Layer 12 of a small transformer language model trained on English Wikipedia (15 layers, counted from 0, width 96).
A neuron's activation on a vector x is GELU(weights . x + bias), where the dot is the dot product.
The model reads these tokens: " It" " " "now" " re" "s" "ide" "s" " in" " C" "ro" "s" "s" " Street" "." "\n" "\n" "==" " I" "mp" "r" "int"

The vector x that enters this layer's MLP at each token. A number n stands for (n - 500) times 0.014.
0 " It": 338 754 494 481 558 365 487 515 496 495 472 427 500 442 487 502 491 497 467 474 515 512 503 518 496 508 505 519 550 601 597 514 504 630 497 497 441 384 533 448 476 562 473 550 382 482 454 475 553 459 628 518 546 248 325 684 463 498 455 508 451 636 554 483 502 470 463 603 496 451 347 587 342 678 584 383 489 505 402 490 543 526 424 482 489 518 476 499 463 557 614 548 513 521 522 558
1 " ": 233 622 507 569 550 476 409 482 414 419 514 412 620 490 535 550 497 495 449 503 477 468 501 485 527 620 462 529 563 518 578 562 618 571 446 651 452 422 572 492 348 519 492 477 368 393 588 490 521 511 511 424 522 287 336 627 371 618 487 561 497 708 552 507 414 508 376 539 471 520 413 592 480 556 562 433 529 417 416 455 535 491 493 625 537 567 411 442 449 610 602 454 484 512 543 554
2 "now": 356 981 489 657 550 497 476 471 527 393 469 497 461 469 460 494 531 415 503 527 539 478 476 501 539 499 447 431 475 578 578 482 402 517 492 606 439 502 547 410 465 556 465 460 461 476 460 566 486 451 523 530 610 386 341 623 399 514 499 475 486 509 443 431 610 497 548 426 406 490 404 569 432 634 538 536 522 424 562 550 563 534 456 552 504 461 525 549 540 562 500 461 485 322 463 496
3 " re": 322 626 458 449 498 420 432 510 468 451 562 521 606 527 475 544 415 474 519 450 517 443 603 399 519 540 366 475 523 515 565 519 673 639 393 558 491 359 551 427 339 583 452 611 459 452 475 474 697 530 450 460 452 350 403 715 317 434 490 522 359 667 533 498 456 496 460 492 527 596 436 586 468 617 435 399 511 468 425 436 509 560 488 608 559 535 583 560 519 683 569 537 488 453 473 480
4 "s": 433 576 524 618 494 398 480 477 434 413 548 704 574 633 433 487 401 570 584 451 432 480 550 527 400 421 411 440 611 538 666 484 658 485 404 469 558 463 556 332 363 731 442 373 426 433 399 656 608 554 537 304 361 456 414 472 367 501 527 510 476 570 549 497 494 612 333 470 447 471 431 505 487 508 502 432 545 507 518 427 547 562 599 571 432 492 679 459 431 698 689 532 469 444 585 506
5 "ide": 391 848 434 532 618 521 360 451 413 428 516 557 484 545 485 445 480 483 476 519 534 632 385 563 524 460 406 517 532 496 595 582 485 529 441 503 463 552 559 359 375 587 449 561 526 503 514 471 600 468 492 454 586 468 338 591 477 460 427 571 423 559 472 444 543 411 463 481 548 635 348 536 387 604 479 502 548 452 586 452 415 519 661 589 683 431 586 406 389 684 542 523 357 279 465 497
6 "s": 328 855 465 629 435 476 426 551 419 348 576 477 503 536 465 465 503 485 507 485 491 564 277 563 483 439 433 454 549 583 739 481 579 543 382 448 551 496 485 353 354 611 509 512 502 432 580 530 600 468 556 453 566 449 362 454 486 533 473 531 440 447 544 559 472 474 409 492 464 504 452 544 502 610 526 436 568 470 511 447 588 529 610 607 558 435 650 360 427 637 594 493 376 369 543 524
7 " in": 263 777 414 555 507 396 417 430 477 456 570 493 592 491 508 506 482 471 524 521 518 461 545 456 550 484 466 447 497 489 599 507 617 522 480 633 456 388 561 407 420 552 508 501 457 372 616 519 589 403 528 452 538 403 326 740 439 504 390 528 430 580 582 468 437 482 405 580 557 529 436 580 445 646 538 445 475 400 419 438 504 490 517 554 541 495 561 420 529 598 603 460 492 533 476 555
8 " C": 424 401 524 452 517 466 397 478 567 336 621 427 369 456 451 469 474 538 471 461 587 590 555 580 516 534 569 508 425 579 630 519 637 514 506 539 432 542 413 436 364 464 482 470 438 327 434 500 492 463 525 498 393 192 432 633 547 519 419 482 526 718 513 546 475 523 435 419 603 551 407 439 500 590 568 462 524 523 586 538 586 496 506 547 455 618 616 486 431 611 509 510 615 455 430 688
9 "ro": 452 653 545 588 496 430 322 445 567 458 453 562 429 438 433 409 566 513 571 510 494 463 479 549 386 415 328 577 636 686 659 566 682 446 515 605 424 423 521 418 453 513 464 585 366 473 505 493 499 458 510 509 482 288 411 581 510 418 432 357 542 683 562 547 399 552 505 451 629 510 407 479 597 569 398 396 570 465 489 440 588 477 430 685 546 502 462 639 486 618 540 523 586 505 363 466
10 "s": 374 676 506 348 518 535 382 486 594 419 483 460 536 610 471 485 552 566 546 490 426 518 412 699 446 558 353 540 638 559 686 586 527 410 481 541 442 462 373 461 424 490 396 362 475 486 355 585 467 522 502 283 425 347 540 584 458 324 545 410 404 592 427 643 555 511 469 520 477 558 549 444 649 518 455 511 587 485 479 343 574 441 546 518 479 491 589 555 481 691 604 524 538 442 692 536
11 "s": 410 982 423 489 502 460 456 415 438 430 481 439 420 543 444 449 490 535 527 519 435 503 322 440 502 590 480 502 615 607 635 464 505 486 517 605 434 458 528 367 420 527 429 501 507 462 408 528 511 488 497 436 489 401 415 480 523 334 496 541 418 674 505 546 440 423 503 474 440 501 456 522 597 568 562 503 613 547 595 436 509 521 588 505 471 459 520 495 461 608 574 548 469 483 569 591
12 " Street": 368 916 505 405 501 447 480 469 485 403 456 441 403 424 477 438 511 461 535 498 428 578 345 412 647 583 496 544 599 605 611 424 606 527 469 600 449 418 465 348 356 503 549 493 466 518 457 420 523 500 487 502 492 370 381 489 495 437 510 594 431 592 519 449 503 506 584 568 630 445 405 554 620 559 596 465 459 390 502 436 531 456 499 465 430 465 516 460 540 516 573 557 583 527 618 620
13 ".": 344 636 468 538 552 427 362 516 511 432 542 470 512 492 500 548 474 491 470 497 519 473 448 451 541 573 476 545 552 466 613 605 588 554 507 617 378 415 530 421 391 532 541 538 338 434 486 514 547 397 547 514 588 368 316 697 432 587 380 584 415 547 609 443 472 534 398 617 498 489 448 699 557 536 547 451 401 407 378 490 628 499 491 659 457 345 515 368 545 593 567 464 457 569 487 607
14 "\n": 426 579 463 550 526 401 402 512 502 492 550 419 578 497 489 485 495 492 495 514 592 441 492 444 596 531 499 475 485 467 688 551 569 513 484 651 360 427 516 409 380 536 539 479 395 458 551 473 563 404 529 457 586 401 339 724 436 513 313 611 508 582 630 449 455 549 363 562 551 541 389 639 453 542 572 413 449 348 381 466 602 477 515 606 441 334 511 398 589 669 562 463 469 589 513 634
15 "\n": 453 559 462 548 542 419 450 503 509 470 584 423 639 495 480 482 512 476 502 506 591 462 435 413 603 539 515 465 483 513 676 581 548 517 510 621 357 403 496 419 385 512 513 496 398 423 589 504 557 419 504 440 580 377 357 669 460 529 282 619 472 614 596 448 452 522 381 596 536 486 363 640 431 557 595 407 493 373 362 463 541 451 496 580 381 389 594 392 603 683 591 445 487 647 489 631
16 "==": 466 578 529 482 573 469 393 387 451 460 570 488 538 505 532 518 456 556 495 415 512 477 447 405 418 475 521 537 596 540 721 566 507 508 577 597 369 479 441 490 352 601 502 661 333 418 597 503 544 402 529 461 532 334 417 670 616 616 277 662 427 593 452 440 412 549 549 578 435 498 436 609 594 442 543 506 457 361 390 497 430 413 480 486 375 576 591 479 472 578 560 477 432 575 560 608
17 " I": 385 533 594 429 688 378 516 531 457 467 546 531 644 335 406 442 407 487 548 578 708 569 393 538 519 508 533 523 502 729 615 585 523 407 383 525 402 460 545 527 426 544 528 502 394 541 475 513 578 503 469 423 562 365 503 643 532 495 329 487 356 711 474 412 406 489 545 483 428 584 485 541 474 568 580 509 470 495 360 372 501 427 470 499 487 532 556 445 428 649 580 436 620 462 307 556
18 "mp": 333 434 568 579 527 523 400 537 554 454 481 480 537 508 483 390 504 517 580 436 530 497 545 561 480 404 601 428 524 556 442 557 388 570 527 518 444 623 347 336 286 491 417 384 447 512 499 507 573 694 481 278 590 522 443 567 413 627 574 416 484 613 409 544 493 474 560 536 554 423 304 469 408 629 507 601 463 304 603 511 630 513 389 558 482 610 637 574 595 485 577 498 447 402 424 675
19 "r": 483 571 697 525 510 521 442 609 564 354 673 572 472 631 423 436 530 474 477 471 443 450 549 661 447 383 439 524 555 338 596 315 532 475 554 493 476 298 498 279 636 691 499 351 495 585 699 435 500 685 407 307 570 470 463 535 476 448 493 494 507 521 503 577 440 380 372 479 480 488 332 536 601 490 583 528 498 429 610 468 499 443 370 467 508 557 609 494 459 547 517 530 459 439 553 684
20 "int": 361 732 500 579 630 396 557 480 490 477 505 455 525 524 608 544 526 537 387 541 476 606 412 481 404 426 487 531 600 633 576 383 444 497 556 553 390 407 380 369 363 551 533 487 440 562 434 540 492 691 429 457 603 354 402 552 471 355 417 622 494 677 413 407 551 560 490 519 428 528 404 658 555 575 553 349 667 472 467 541 416 468 437 482 426 455 611 418 522 497 571 529 573 482 458 585

Each question shows the input weights of one neuron of the MLP. A number n stands for (n - 500) times 0.0013.

n15 (bias -0.183): 610 491 389 278 504 747 513 330 528 582 567 583 661 475 300 504 491 352 533 490 403 397 571 274 491 372 652 657 545 536 489 668 333 395 595 432 575 381 410 528 511 475 598 531 501 501 474 191 497 542 630 435 506 443 506 528 668 581 565 412 340 526 464 561 642 770 601 447 503 575 513 543 497 410 469 510 588 520 411 503 545 506 623 354 690 693 620 403 271 553 432 516 561 604 600 369
It fires most on token 16 "=="

n9 (bias -0.267): 625 477 400 511 484 587 303 397 819 487 470 350 559 497 409 335 565 350 476 701 548 642 543 645 763 279 464 411 472 285 467 377 386 797 390 536 608 685 563 539 523 387 223 459 475 501 570 499 389 383 559 417 333 593 622 563 595 374 454 583 627 404 250 577 536 646 346 657 351 456 560 628 354 418 519 551 545 491 444 386 451 594 548 489 702 453 441 409 392 578 550 532 644 666 563 703
It fires most on token 10 "s"

n80 (bias -0.057): 466 355 552 499 479 289 374 772 477 552 524 431 455 478 520 631 500 639 312 457 527 389 708 469 599 577 457 675 553 365 390 503 460 497 357 456 535 464 506 555 269 378 515 610 564 437 780 585 609 495 379 494 480 393 484 586 520 521 550 318 635 543 557 505 462 442 435 589 512 445 581 492 512 557 487 539 368 548 588 319 581 405 405 505 491 626 530 295 159 489 531 546 493 573 542 585
On which token does it fire most, and how strongly? 1 " ", at about 2.9

n189 (bias -0.056): 694 279 349 290 433 495 497 706 572 527 539 518 613 381 743 415 505 493 581 426 559 579 474 458 413 503 313 459 416 436 528 455 412 534 601 644 507 433 740 637 560 648 350 441 391 519 352 454 238 273 500 337 503 440 563 549 400 348 513 560 535 534 548 475 448 613 497 465 566 600 474 485 412 368 557 380 449 339 542 402 258 541 546 444 582 451 533 359 394 559 577 649 443 296 340 230
Its three highest activations, in order, are on tokens 5 "ide", 17 " I", 3 " re"

n255 (bias -0.110): 478 478 432 679 287 424 470 460 534 374 591 380 627 416 411 516 582 416 677 711 484 397 389 551 624 347 396 828 430 616 406 683 544 515 418 421 570 376 630 500 701 566 530 429 627 675 540 540 577 274 599 408 468 389 464 413 710 594 499 456 559 382 533 500 485 651 762 433 584 436 642 445 422 463 260 526 538 634 421 370 477 509 418 638 659 512 239 437 470 414 669 306 415 375 441 539
On which token does it fire most, and how strongly? 9 "ro", at about 2.4

n183 (bias -0.156): 378 253 509 519 461 372 493 295 490 614 750 432 453 577 483 629 303 583 477 651 485 655 449 498 519 610 493 393 439 533 373 459 578 624 431 419 382 293 643 676 640 482 318 361 486 424 537 460 600 524 575 675 524 497 271 500 483 380 550 594 523 462 560 556 690 566 569 481 508 462 415 458 595 468 417 469 496 572 463 610 447 803 515 476 307 221 578 488 602 288 581 299 462 717 597 429
Its three highest activations, in order, are on tokens 13 ".", 15 "\n", 14 "\n"

n144 (bias -0.102): 282 427 495 456 479 598 476 667 422 552 588 402 493 505 341 544 320 452 376 685 479 473 556 313 640 577 509 524 586 487 689 409 450 523 484 511 542 514 486 706 468 488 315 625 526 408 447 386 313 441 434 616 512 624 496 351 579 562 376 577 464 482 473 594 417 795 676 499 225 407 441 557 452 460 511 592 452 583 416 434 557 557 381 621 462 669 527 453 482 461 359 521 529 897 434 440
On which token does it fire most, and how strongly? 16 "==", at about 1.9

n97 (bias -0.161): 375 420 575 510 557 583 511 589 581 730 489 373 464 408 486 527 608 663 519 614 683 433 647 384 343 397 604 651 436 308 460 608 386 594 518 455 439 389 638 469 525 376 186 705 505 527 702 722 465 470 609 447 301 467 493 513 379 386 512 578 472 510 467 641 700 505 423 526 458 418 479 530 547 380 461 651 553 315 564 354 614 383 398 452 487 461 487 555 798 403 500 665 451 411 609 398
On which two tokens does it fire most, strongest first? 18 "mp", 10 "s"

n122 (bias -0.157): 375 490 320 588 474 392 458 440 500 502 355 670 518 391 465 586 545 494 480 373 595 454 596 518 461 556 419 510 469 472 516 418 564 411 552 418 630 584 437 515 774 645 266 411 413 456 597 671 432 467 664 729 558 588 472 518 602 371 538 518 439 373 614 441 406 425 708 339 469 401 428 561 378 502 306 381 367 539 453 619 396 459 491 580 455 513 375 442 553 655 529 651 680 687 428 494
On which two tokens does it fire most, strongest first? 9 "ro", 0 " It"

n171 (bias -0.033): 610 405 622 612 503 461 614 451 597 467 591 466 544 464 524 548 720 555 528 246 460 635 539 695 317 514 595 310 553 517 415 491 431 685 386 593 466 416 535 647 368 352 473 634 520 413 294 360 304 580 388 633 552 453 424 500 418 512 682 542 426 548 662 417 552 299 504 496 394 380 649 631 377 512 549 508 540 326 516 360 362 365 569 378 392 474 351 439 594 395 648 274 625 475 566 585
It fires most on token 20 "int"

n101 (bias -0.138): 353 428 460 442 489 612 662 604 621 655 453 512 593 556 563 673 415 422 477 495 682 299 567 345 504 486 585 524 699 411 519 638 447 554 487 615 502 518 617 450 413 549 379 559 552 429 387 568 476 412 555 529 306 544 436 453 522 424 193 562 388 572 399 531 554 540 195 559 312 482 563 539 382 354 635 390 653 574 647 575 460 709 597 400 486 522 499 439 541 409 488 543 536 501 609 257
Its three highest activations, in order, are on tokens 4 "s", 3 " re", 15 "\n"

n191 (bias -0.228): 455 632 590 650 548 359 659 439 452 542 505 475 602 533 603 237 337 529 559 494 690 518 590 595 959 467 493 398 502 508 430 519 470 544 712 437 381 575 432 500 342 504 525 497 585 333 610 406 446 429 651 653 592 680 683 580 481 451 785 410 526 424 442 501 760 544 406 551 407 525 638 516 424 535 512 444 558 424 435 377 553 500 367 467 431 512 412 311 531 438 419 623 367 521 573 630
It fires most on token 2 "now"

n179 (bias -0.259): 665 406 564 498 224 493 637 446 653 572 375 514 555 377 471 655 430 511 608 582 618 515 626 559 454 116 521 595 435 538 602 654 412 324 543 335 443 522 433 528 557 627 427 468 501 494 654 584 692 343 502 606 445 449 537 493 300 572 439 286 412 461 569 508 461 585 381 387 664 386 707 464 397 453 502 406 597 578 521 354 386 517 561 495 426 510 396 657 491 750 417 401 605 727 547 420
It fires most on token 9 "ro"

n108 (bias -0.256): 325 453 578 533 341 773 364 627 457 599 349 533 569 486 591 637 646 719 735 517 528 640 464 528 531 348 566 540 315 511 318 413 394 578 529 548 363 594 651 349 656 523 444 489 478 634 429 447 573 273 392 654 452 572 491 555 665 454 508 565 283 422 613 597 472 458 330 391 649 344 561 527 556 420 509 819 509 473 506 493 625 455 473 421 773 480 426 393 355 492 255 355 453 365 284 434
It fires most on token 5 "ide"

n203 (bias -0.162): 604 539 240 343 355 473 572 535 508 524 415 374 446 223 402 650 345 799 499 640 549 665 507 430 470 598 476 441 555 506 471 409 631 724 327 467 613 616 456 459 439 440 276 521 614 401 472 402 468 489 416 539 662 338 475 492 493 621 553 523 532 514 477 338 570 597 569 490 523 470 593 471 556 474 416 541 448 365 592 470 537 350 359 363 607 649 479 431 562 558 364 538 378 566 645 571
On which token does it fire most, and how strongly? 12 " Street", at about 2.1

n107 (bias -0.128): 453 363 428 385 487 432 496 320 437 702 475 418 512 431 564 504 666 449 303 580 432 424 751 690 477 502 339 602 678 314 562 337 593 622 454 706 642 467 502 670 374 427 366 263 441 464 466 390 503 458 644 472 748 456 668 615 590 422 434 495 639 377 449 491 427 655 498 420 460 671 425 597 433 474 534 397 493 422 507 448 513 476 426 515 366 642 514 690 434 497 554 827 417 739 509 544
On which two tokens does it fire most, strongest first? 1 " ", 14 "\n"

n243 (bias -0.123): 531 524 361 526 426 428 428 605 478 590 417 368 471 614 521 510 176 556 605 503 359 620 614 576 481 602 390 667 438 540 617 410 522 602 570 513 468 642 385 561 594 423 449 583 589 511 440 389 591 338 587 521 591 515 550 440 591 498 589 491 555 651 392 488 552 677 699 298 516 391 579 444 399 576 521 443 628 471 541 501 413 480 375 587 507 519 652 490 567 342 564 791 479 534 321 461
Its three highest activations, in order, are on tokens 9 "ro", 8 " C", 20 "int"

n175 (bias -0.266): 560 492 609 564 509 444 523 762 579 549 625 294 340 457 457 655 428 627 650 284 318 424 579 280 429 529 624 595 430 651 470 661 438 484 574 558 593 468 677 454 576 505 477 359 352 356 407 707 425 411 459 582 603 628 670 604 612 540 608 345 375 538 459 468 492 503 718 511 421 531 657 563 364 544 525 558 354 520 552 555 583 583 582 438 663 559 416 501 679 574 607 308 547 583 414 243
On which token does it fire most, and how strongly? 2 "now", at about 0.11

n140 (bias -0.256): 487 469 517 263 421 484 450 622 443 582 507 346 612 534 419 454 440 449 503 505 578 513 696 405 335 503 643 495 740 203 242 354 698 463 401 563 576 415 559 654 489 503 503 535 242 405 574 591 329 313 498 472 433 653 593 421 590 486 407 666 442 363 502 496 587 674 612 557 576 563 366 497 532 415 461 586 330 527 580 595 248 523 445 572 709 662 460 368 325 717 529 642 529 600 508 584
It fires most on token 16 "=="

n6 (bias -0.181): 352 375 508 600 375 666 579 454 538 637 453 632 430 513 451 361 354 453 626 425 542 500 438 413 711 459 546 339 612 575 546 419 594 512 345 375 412 605 588 429 693 342 475 431 407 483 441 367 405 480 528 810 450 458 495 617 579 617 553 549 535 429 538 503 478 769 508 459 576 471 516 329 499 539 498 536 479 426 372 744 406 417 482 625 585 487 308 404 558 604 494 611 506 639 298 251
It fires most on token 9 "ro"

n36 (bias -0.243): 503 556 542 418 418 482 539 583 552 747 535 488 485 411 503 423 499 657 504 509 531 380 530 497 335 529 387 307 437 611 477 594 591 153 348 646 509 435 572 548 508 298 491 616 428 502 416 361 173 450 472 546 456 629 646 614 616 540 504 237 572 373 518 746 422 666 686 661 426 495 715 458 472 491 449 384 421 698 579 464 678 631 452 469 558 630 403 436 357 450 527 307 399 387 320 466
On which token does it fire most, and how strongly? 9 "ro", at about 1.6

n83 (bias -0.220): 572 603 342 370 685 477 470 362 696 505 395 618 370 634 618 589 204 489 343 281 383 401 661 490 624 660 463 452 456 451 511 548 351 579 360 347 625 441 339 568 345 681 515 459 825 515 621 458 683 504 643 489 508 774 631 508 462 539 533 506 351 561 442 568 433 643 493 497 682 550 612 567 325 548 542 567 224 537 392 454 607 445 430 528 480 500 486 418 439 352 469 468 439 499 513 490
It fires most on token 3 " re"

n212 (bias -0.204): 518 643 366 488 623 483 587 642 413 707 551 455 501 652 535 602 345 430 414 514 479 554 383 429 403 608 733 580 427 532 448 609 429 349 421 352 637 497 497 450 422 588 711 496 511 515 564 607 619 561 452 656 490 480 597 440 354 430 505 326 564 542 588 326 383 458 514 291 538 503 581 529 528 374 539 654 715 584 423 544 457 551 466 556 512 369 633 561 548 513 490 430 429 680 453 541
On which token does it fire most, and how strongly? 20 "int", at about 1.1

n46 (bias -0.201): 470 381 523 464 493 520 694 722 501 517 495 281 696 393 532 498 542 461 407 341 386 618 557 476 595 450 430 427 473 476 631 623 540 468 400 637 440 591 471 802 434 499 516 662 520 562 317 547 531 508 567 483 500 691 459 586 594 459 529 590 643 471 508 467 356 403 463 243 405 480 442 495 525 435 416 428 557 538 560 373 577 521 403 442 393 438 495 476 626 422 462 504 558 515 740 665
It fires most on token 14 "\n"

n3 (bias -0.169): 520 465 624 533 626 395 551 542 429 569 667 517 517 471 547 399 615 531 460 574 247 409 591 493 462 432 379 550 595 688 584 565 641 663 294 585 479 518 453 527 571 276 527 353 606 440 347 628 566 549 619 693 577 733 404 617 430 381 424 585 460 189 683 478 490 412 559 563 469 408 598 617 607 418 474 385 494 523 469 520 509 526 507 598 560 480 464 399 396 477 489 589 380 564 626 696
On which token does it fire most, and how strongly? 13 ".", at about 1.9

n16 (bias -0.165): 263 344 616 343 460 692 439 603 269 429 422 320 273 665 376 522 556 540 373 476 506 593 577 575 408 537 476 648 608 556 487 491 500 451 542 547 540 400 628 609 602 249 557 527 681 450 600 599 544 497 543 454 513 390 604 657 593 485 407 425 348 237 574 527 514 532 440 429 606 395 505 610 525 458 436 501 599 609 478 493 298 635 420 466 329 538 357 452 358 487 496 577 632 648 490 593
On which token does it fire most, and how strongly? 8 " C", at about 0.81

n180 (bias -0.184): 547 652 354 692 302 377 576 524 452 386 354 588 636 867 533 603 490 614 586 506 431 341 547 404 672 419 559 407 511 587 487 415 436 567 365 345 306 437 521 576 580 464 408 173 562 638 492 439 519 371 595 564 581 490 489 409 402 500 538 318 470 483 528 476 575 469 559 442 553 495 526 545 684 549 608 568 423 395 721 517 474 459 572 546 535 475 459 371 669 398 651 503 538 580 634 486
On which token does it fire most, and how strongly? 2 "now", at about 1.9

n146 (bias -0.132): 606 421 541 340 380 478 653 486 481 372 450 443 626 496 497 566 522 579 373 477 609 287 379 330 542 385 388 503 356 416 301 579 547 245 597 562 517 468 489 579 628 412 588 387 393 432 393 476 331 517 355 427 223 669 447 416 592 594 528 597 445 605 500 426 499 532 571 424 519 476 384 623 629 420 557 566 556 159 417 431 348 519 526 533 600 444 512 490 555 475 473 644 435 590 525 625
It fires most on token 15 "\n"

n25 (bias -0.174): 425 563 553 582 447 379 589 527 548 621 565 511 595 419 663 735 463 728 425 524 510 487 550 380 464 465 397 411 528 613 454 592 467 607 527 516 578 577 621 365 431 608 601 394 328 409 867 541 369 299 430 591 448 839 544 388 383 554 554 393 409 443 429 349 487 584 414 656 612 662 541 509 342 326 573 501 503 554 511 462 576 617 512 627 547 653 575 433 416 296 503 317 598 375 372 552
It fires most on token 7 " in"

n119 (bias -0.024): 489 265 491 383 327 527 556 520 498 594 481 492 637 463 551 302 452 484 423 380 387 619 421 427 346 809 498 477 456 402 476 437 474 612 484 552 475 849 438 696 340 514 550 512 599 532 547 679 560 555 519 667 467 534 502 568 642 469 412 616 459 569 484 330 461 561 399 575 576 649 340 425 385 657 463 648 472 490 429 546 453 420 496 470 369 338 432 523 403 616 387 569 379 696 358 626
On which two tokens does it fire most, strongest first? 15 "\n", 16 "=="

n131 (bias -0.215): 553 472 526 351 492 430 357 677 560 476 668 606 457 569 527 706 426 413 437 395 391 531 602 448 315 447 502 441 504 221 382 524 558 443 477 796 447 378 706 610 422 571 498 361 266 490 535 611 451 538 546 650 568 597 454 451 396 569 412 324 348 501 706 763 459 682 558 425 591 579 649 486 572 507 557 475 547 351 369 469 435 557 450 459 506 364 721 477 542 576 571 495 387 858 608 351
It fires most on token 13 "."

n104 (bias -0.248): 691 652 428 317 591 554 507 550 629 409 470 527 506 468 438 494 581 612 563 465 387 407 581 297 563 478 430 507 625 499 704 328 774 523 501 425 482 425 624 560 574 472 646 203 678 614 563 383 495 528 377 507 450 623 426 460 416 360 543 487 483 612 600 662 430 459 766 452 351 417 665 632 466 589 455 396 507 699 583 465 432 558 597 457 424 314 475 520 363 602 515 377 769 579 472 346
Its three highest activations, in order, are on tokens 11 "s", 12 " Street", 10 "s"

n117 (bias -0.140): 621 354 452 458 563 473 316 557 495 464 428 418 501 535 627 401 714 554 428 321 524 590 452 437 510 569 589 542 446 446 412 544 613 683 642 497 441 418 524 565 440 502 506 500 241 442 583 459 562 412 505 693 505 666 510 582 513 536 558 488 574 707 380 625 665 429 450 343 564 501 184 517 289 341 645 634 641 349 478 451 411 297 614 590 654 392 490 471 394 268 430 538 424 485 565 499
It fires most on token 5 "ide"

n236 (bias -0.109): 588 607 463 215 493 432 584 563 600 519 343 526 626 479 557 509 359 607 374 452 486 595 478 413 529 663 537 642 480 550 720 413 348 548 492 589 611 414 303 499 521 418 487 498 585 328 428 379 361 444 361 578 535 695 500 421 470 396 827 389 573 716 684 549 646 408 519 623 553 553 477 544 374 489 511 432 475 442 630 552 398 488 329 561 466 512 617 494 536 411 572 454 485 676 447 600
On which token does it fire most, and how strongly? 12 " Street", at about 2.3

n116 (bias -0.189): 423 467 508 294 430 538 384 437 365 523 486 597 536 527 441 409 639 619 324 570 563 644 385 420 498 568 636 340 498 554 192 601 557 612 363 573 480 510 639 617 463 474 537 652 541 679 455 360 655 382 503 640 345 432 563 482 563 471 450 282 561 469 469 526 335 586 317 593 408 654 439 356 454 462 545 598 430 412 556 479 375 446 597 341 542 412 584 332 562 580 571 184 406 549 542 592
It fires most on token 17 " I"

n71 (bias -0.222): 637 438 400 438 491 549 229 481 543 308 622 539 431 497 595 530 313 618 481 517 640 530 545 576 445 484 423 641 575 414 416 506 302 534 550 508 758 700 800 508 495 478 384 561 328 615 549 364 355 353 290 600 471 617 356 512 402 513 427 331 472 522 646 412 541 452 565 511 419 529 641 459 309 689 450 752 449 634 442 513 517 620 477 582 545 463 531 384 373 387 474 475 206 437 638 604
It fires most on token 5 "ide"

n216 (bias -0.186): 673 342 563 403 355 596 555 502 186 549 692 397 491 875 565 551 424 318 388 403 517 721 582 551 437 542 168 611 510 485 356 393 554 459 389 556 538 354 458 331 464 428 366 402 564 520 573 455 560 462 521 546 546 607 502 575 700 392 440 388 488 566 572 583 433 410 564 842 578 196 616 603 395 558 465 615 517 533 481 570 552 595 623 452 619 495 565 650 516 491 578 479 627 613 409 434
It fires most on token 19 "r"

n136 (bias -0.128): 458 452 401 412 307 763 469 621 512 631 370 303 417 661 703 634 494 491 518 636 535 656 422 485 472 485 694 437 613 574 447 514 444 519 489 425 468 349 619 504 347 494 409 495 466 478 425 480 441 433 480 555 552 390 620 448 477 585 356 638 296 521 475 648 263 426 415 395 391 380 617 527 471 513 369 386 451 619 571 284 539 401 392 449 727 521 392 574 600 562 523 462 434 626 404 454
It fires most on token 1 " "

n192 (bias -0.081): 570 494 345 621 435 501 456 691 302 540 543 488 618 487 295 495 528 570 543 449 539 364 557 524 600 361 348 659 733 405 492 589 386 491 637 555 621 608 564 453 403 288 577 646 528 466 553 569 419 425 407 583 564 564 366 595 442 426 461 261 540 605 341 440 572 340 617 424 558 424 460 457 554 584 633 594 356 529 558 631 548 502 431 324 616 433 537 431 461 384 430 515 527 564 603 521
Its three highest activations, in order, are on tokens 18 "mp", 2 "now", 5 "ide"

n242 (bias -0.122): 528 306 472 528 548 384 424 636 410 521 621 386 562 696 496 706 457 532 535 600 625 382 472 421 555 478 427 596 514 466 528 610 430 484 565 612 501 303 407 614 548 592 323 619 552 299 473 544 572 548 616 649 497 512 353 492 546 364 594 408 552 405 570 526 472 632 405 360 510 511 422 475 439 649 490 448 563 507 271 418 491 312 195 381 798 442 411 439 593 653 560 439 465 327 495 518
On which two tokens does it fire most, strongest first? 3 " re", 14 "\n"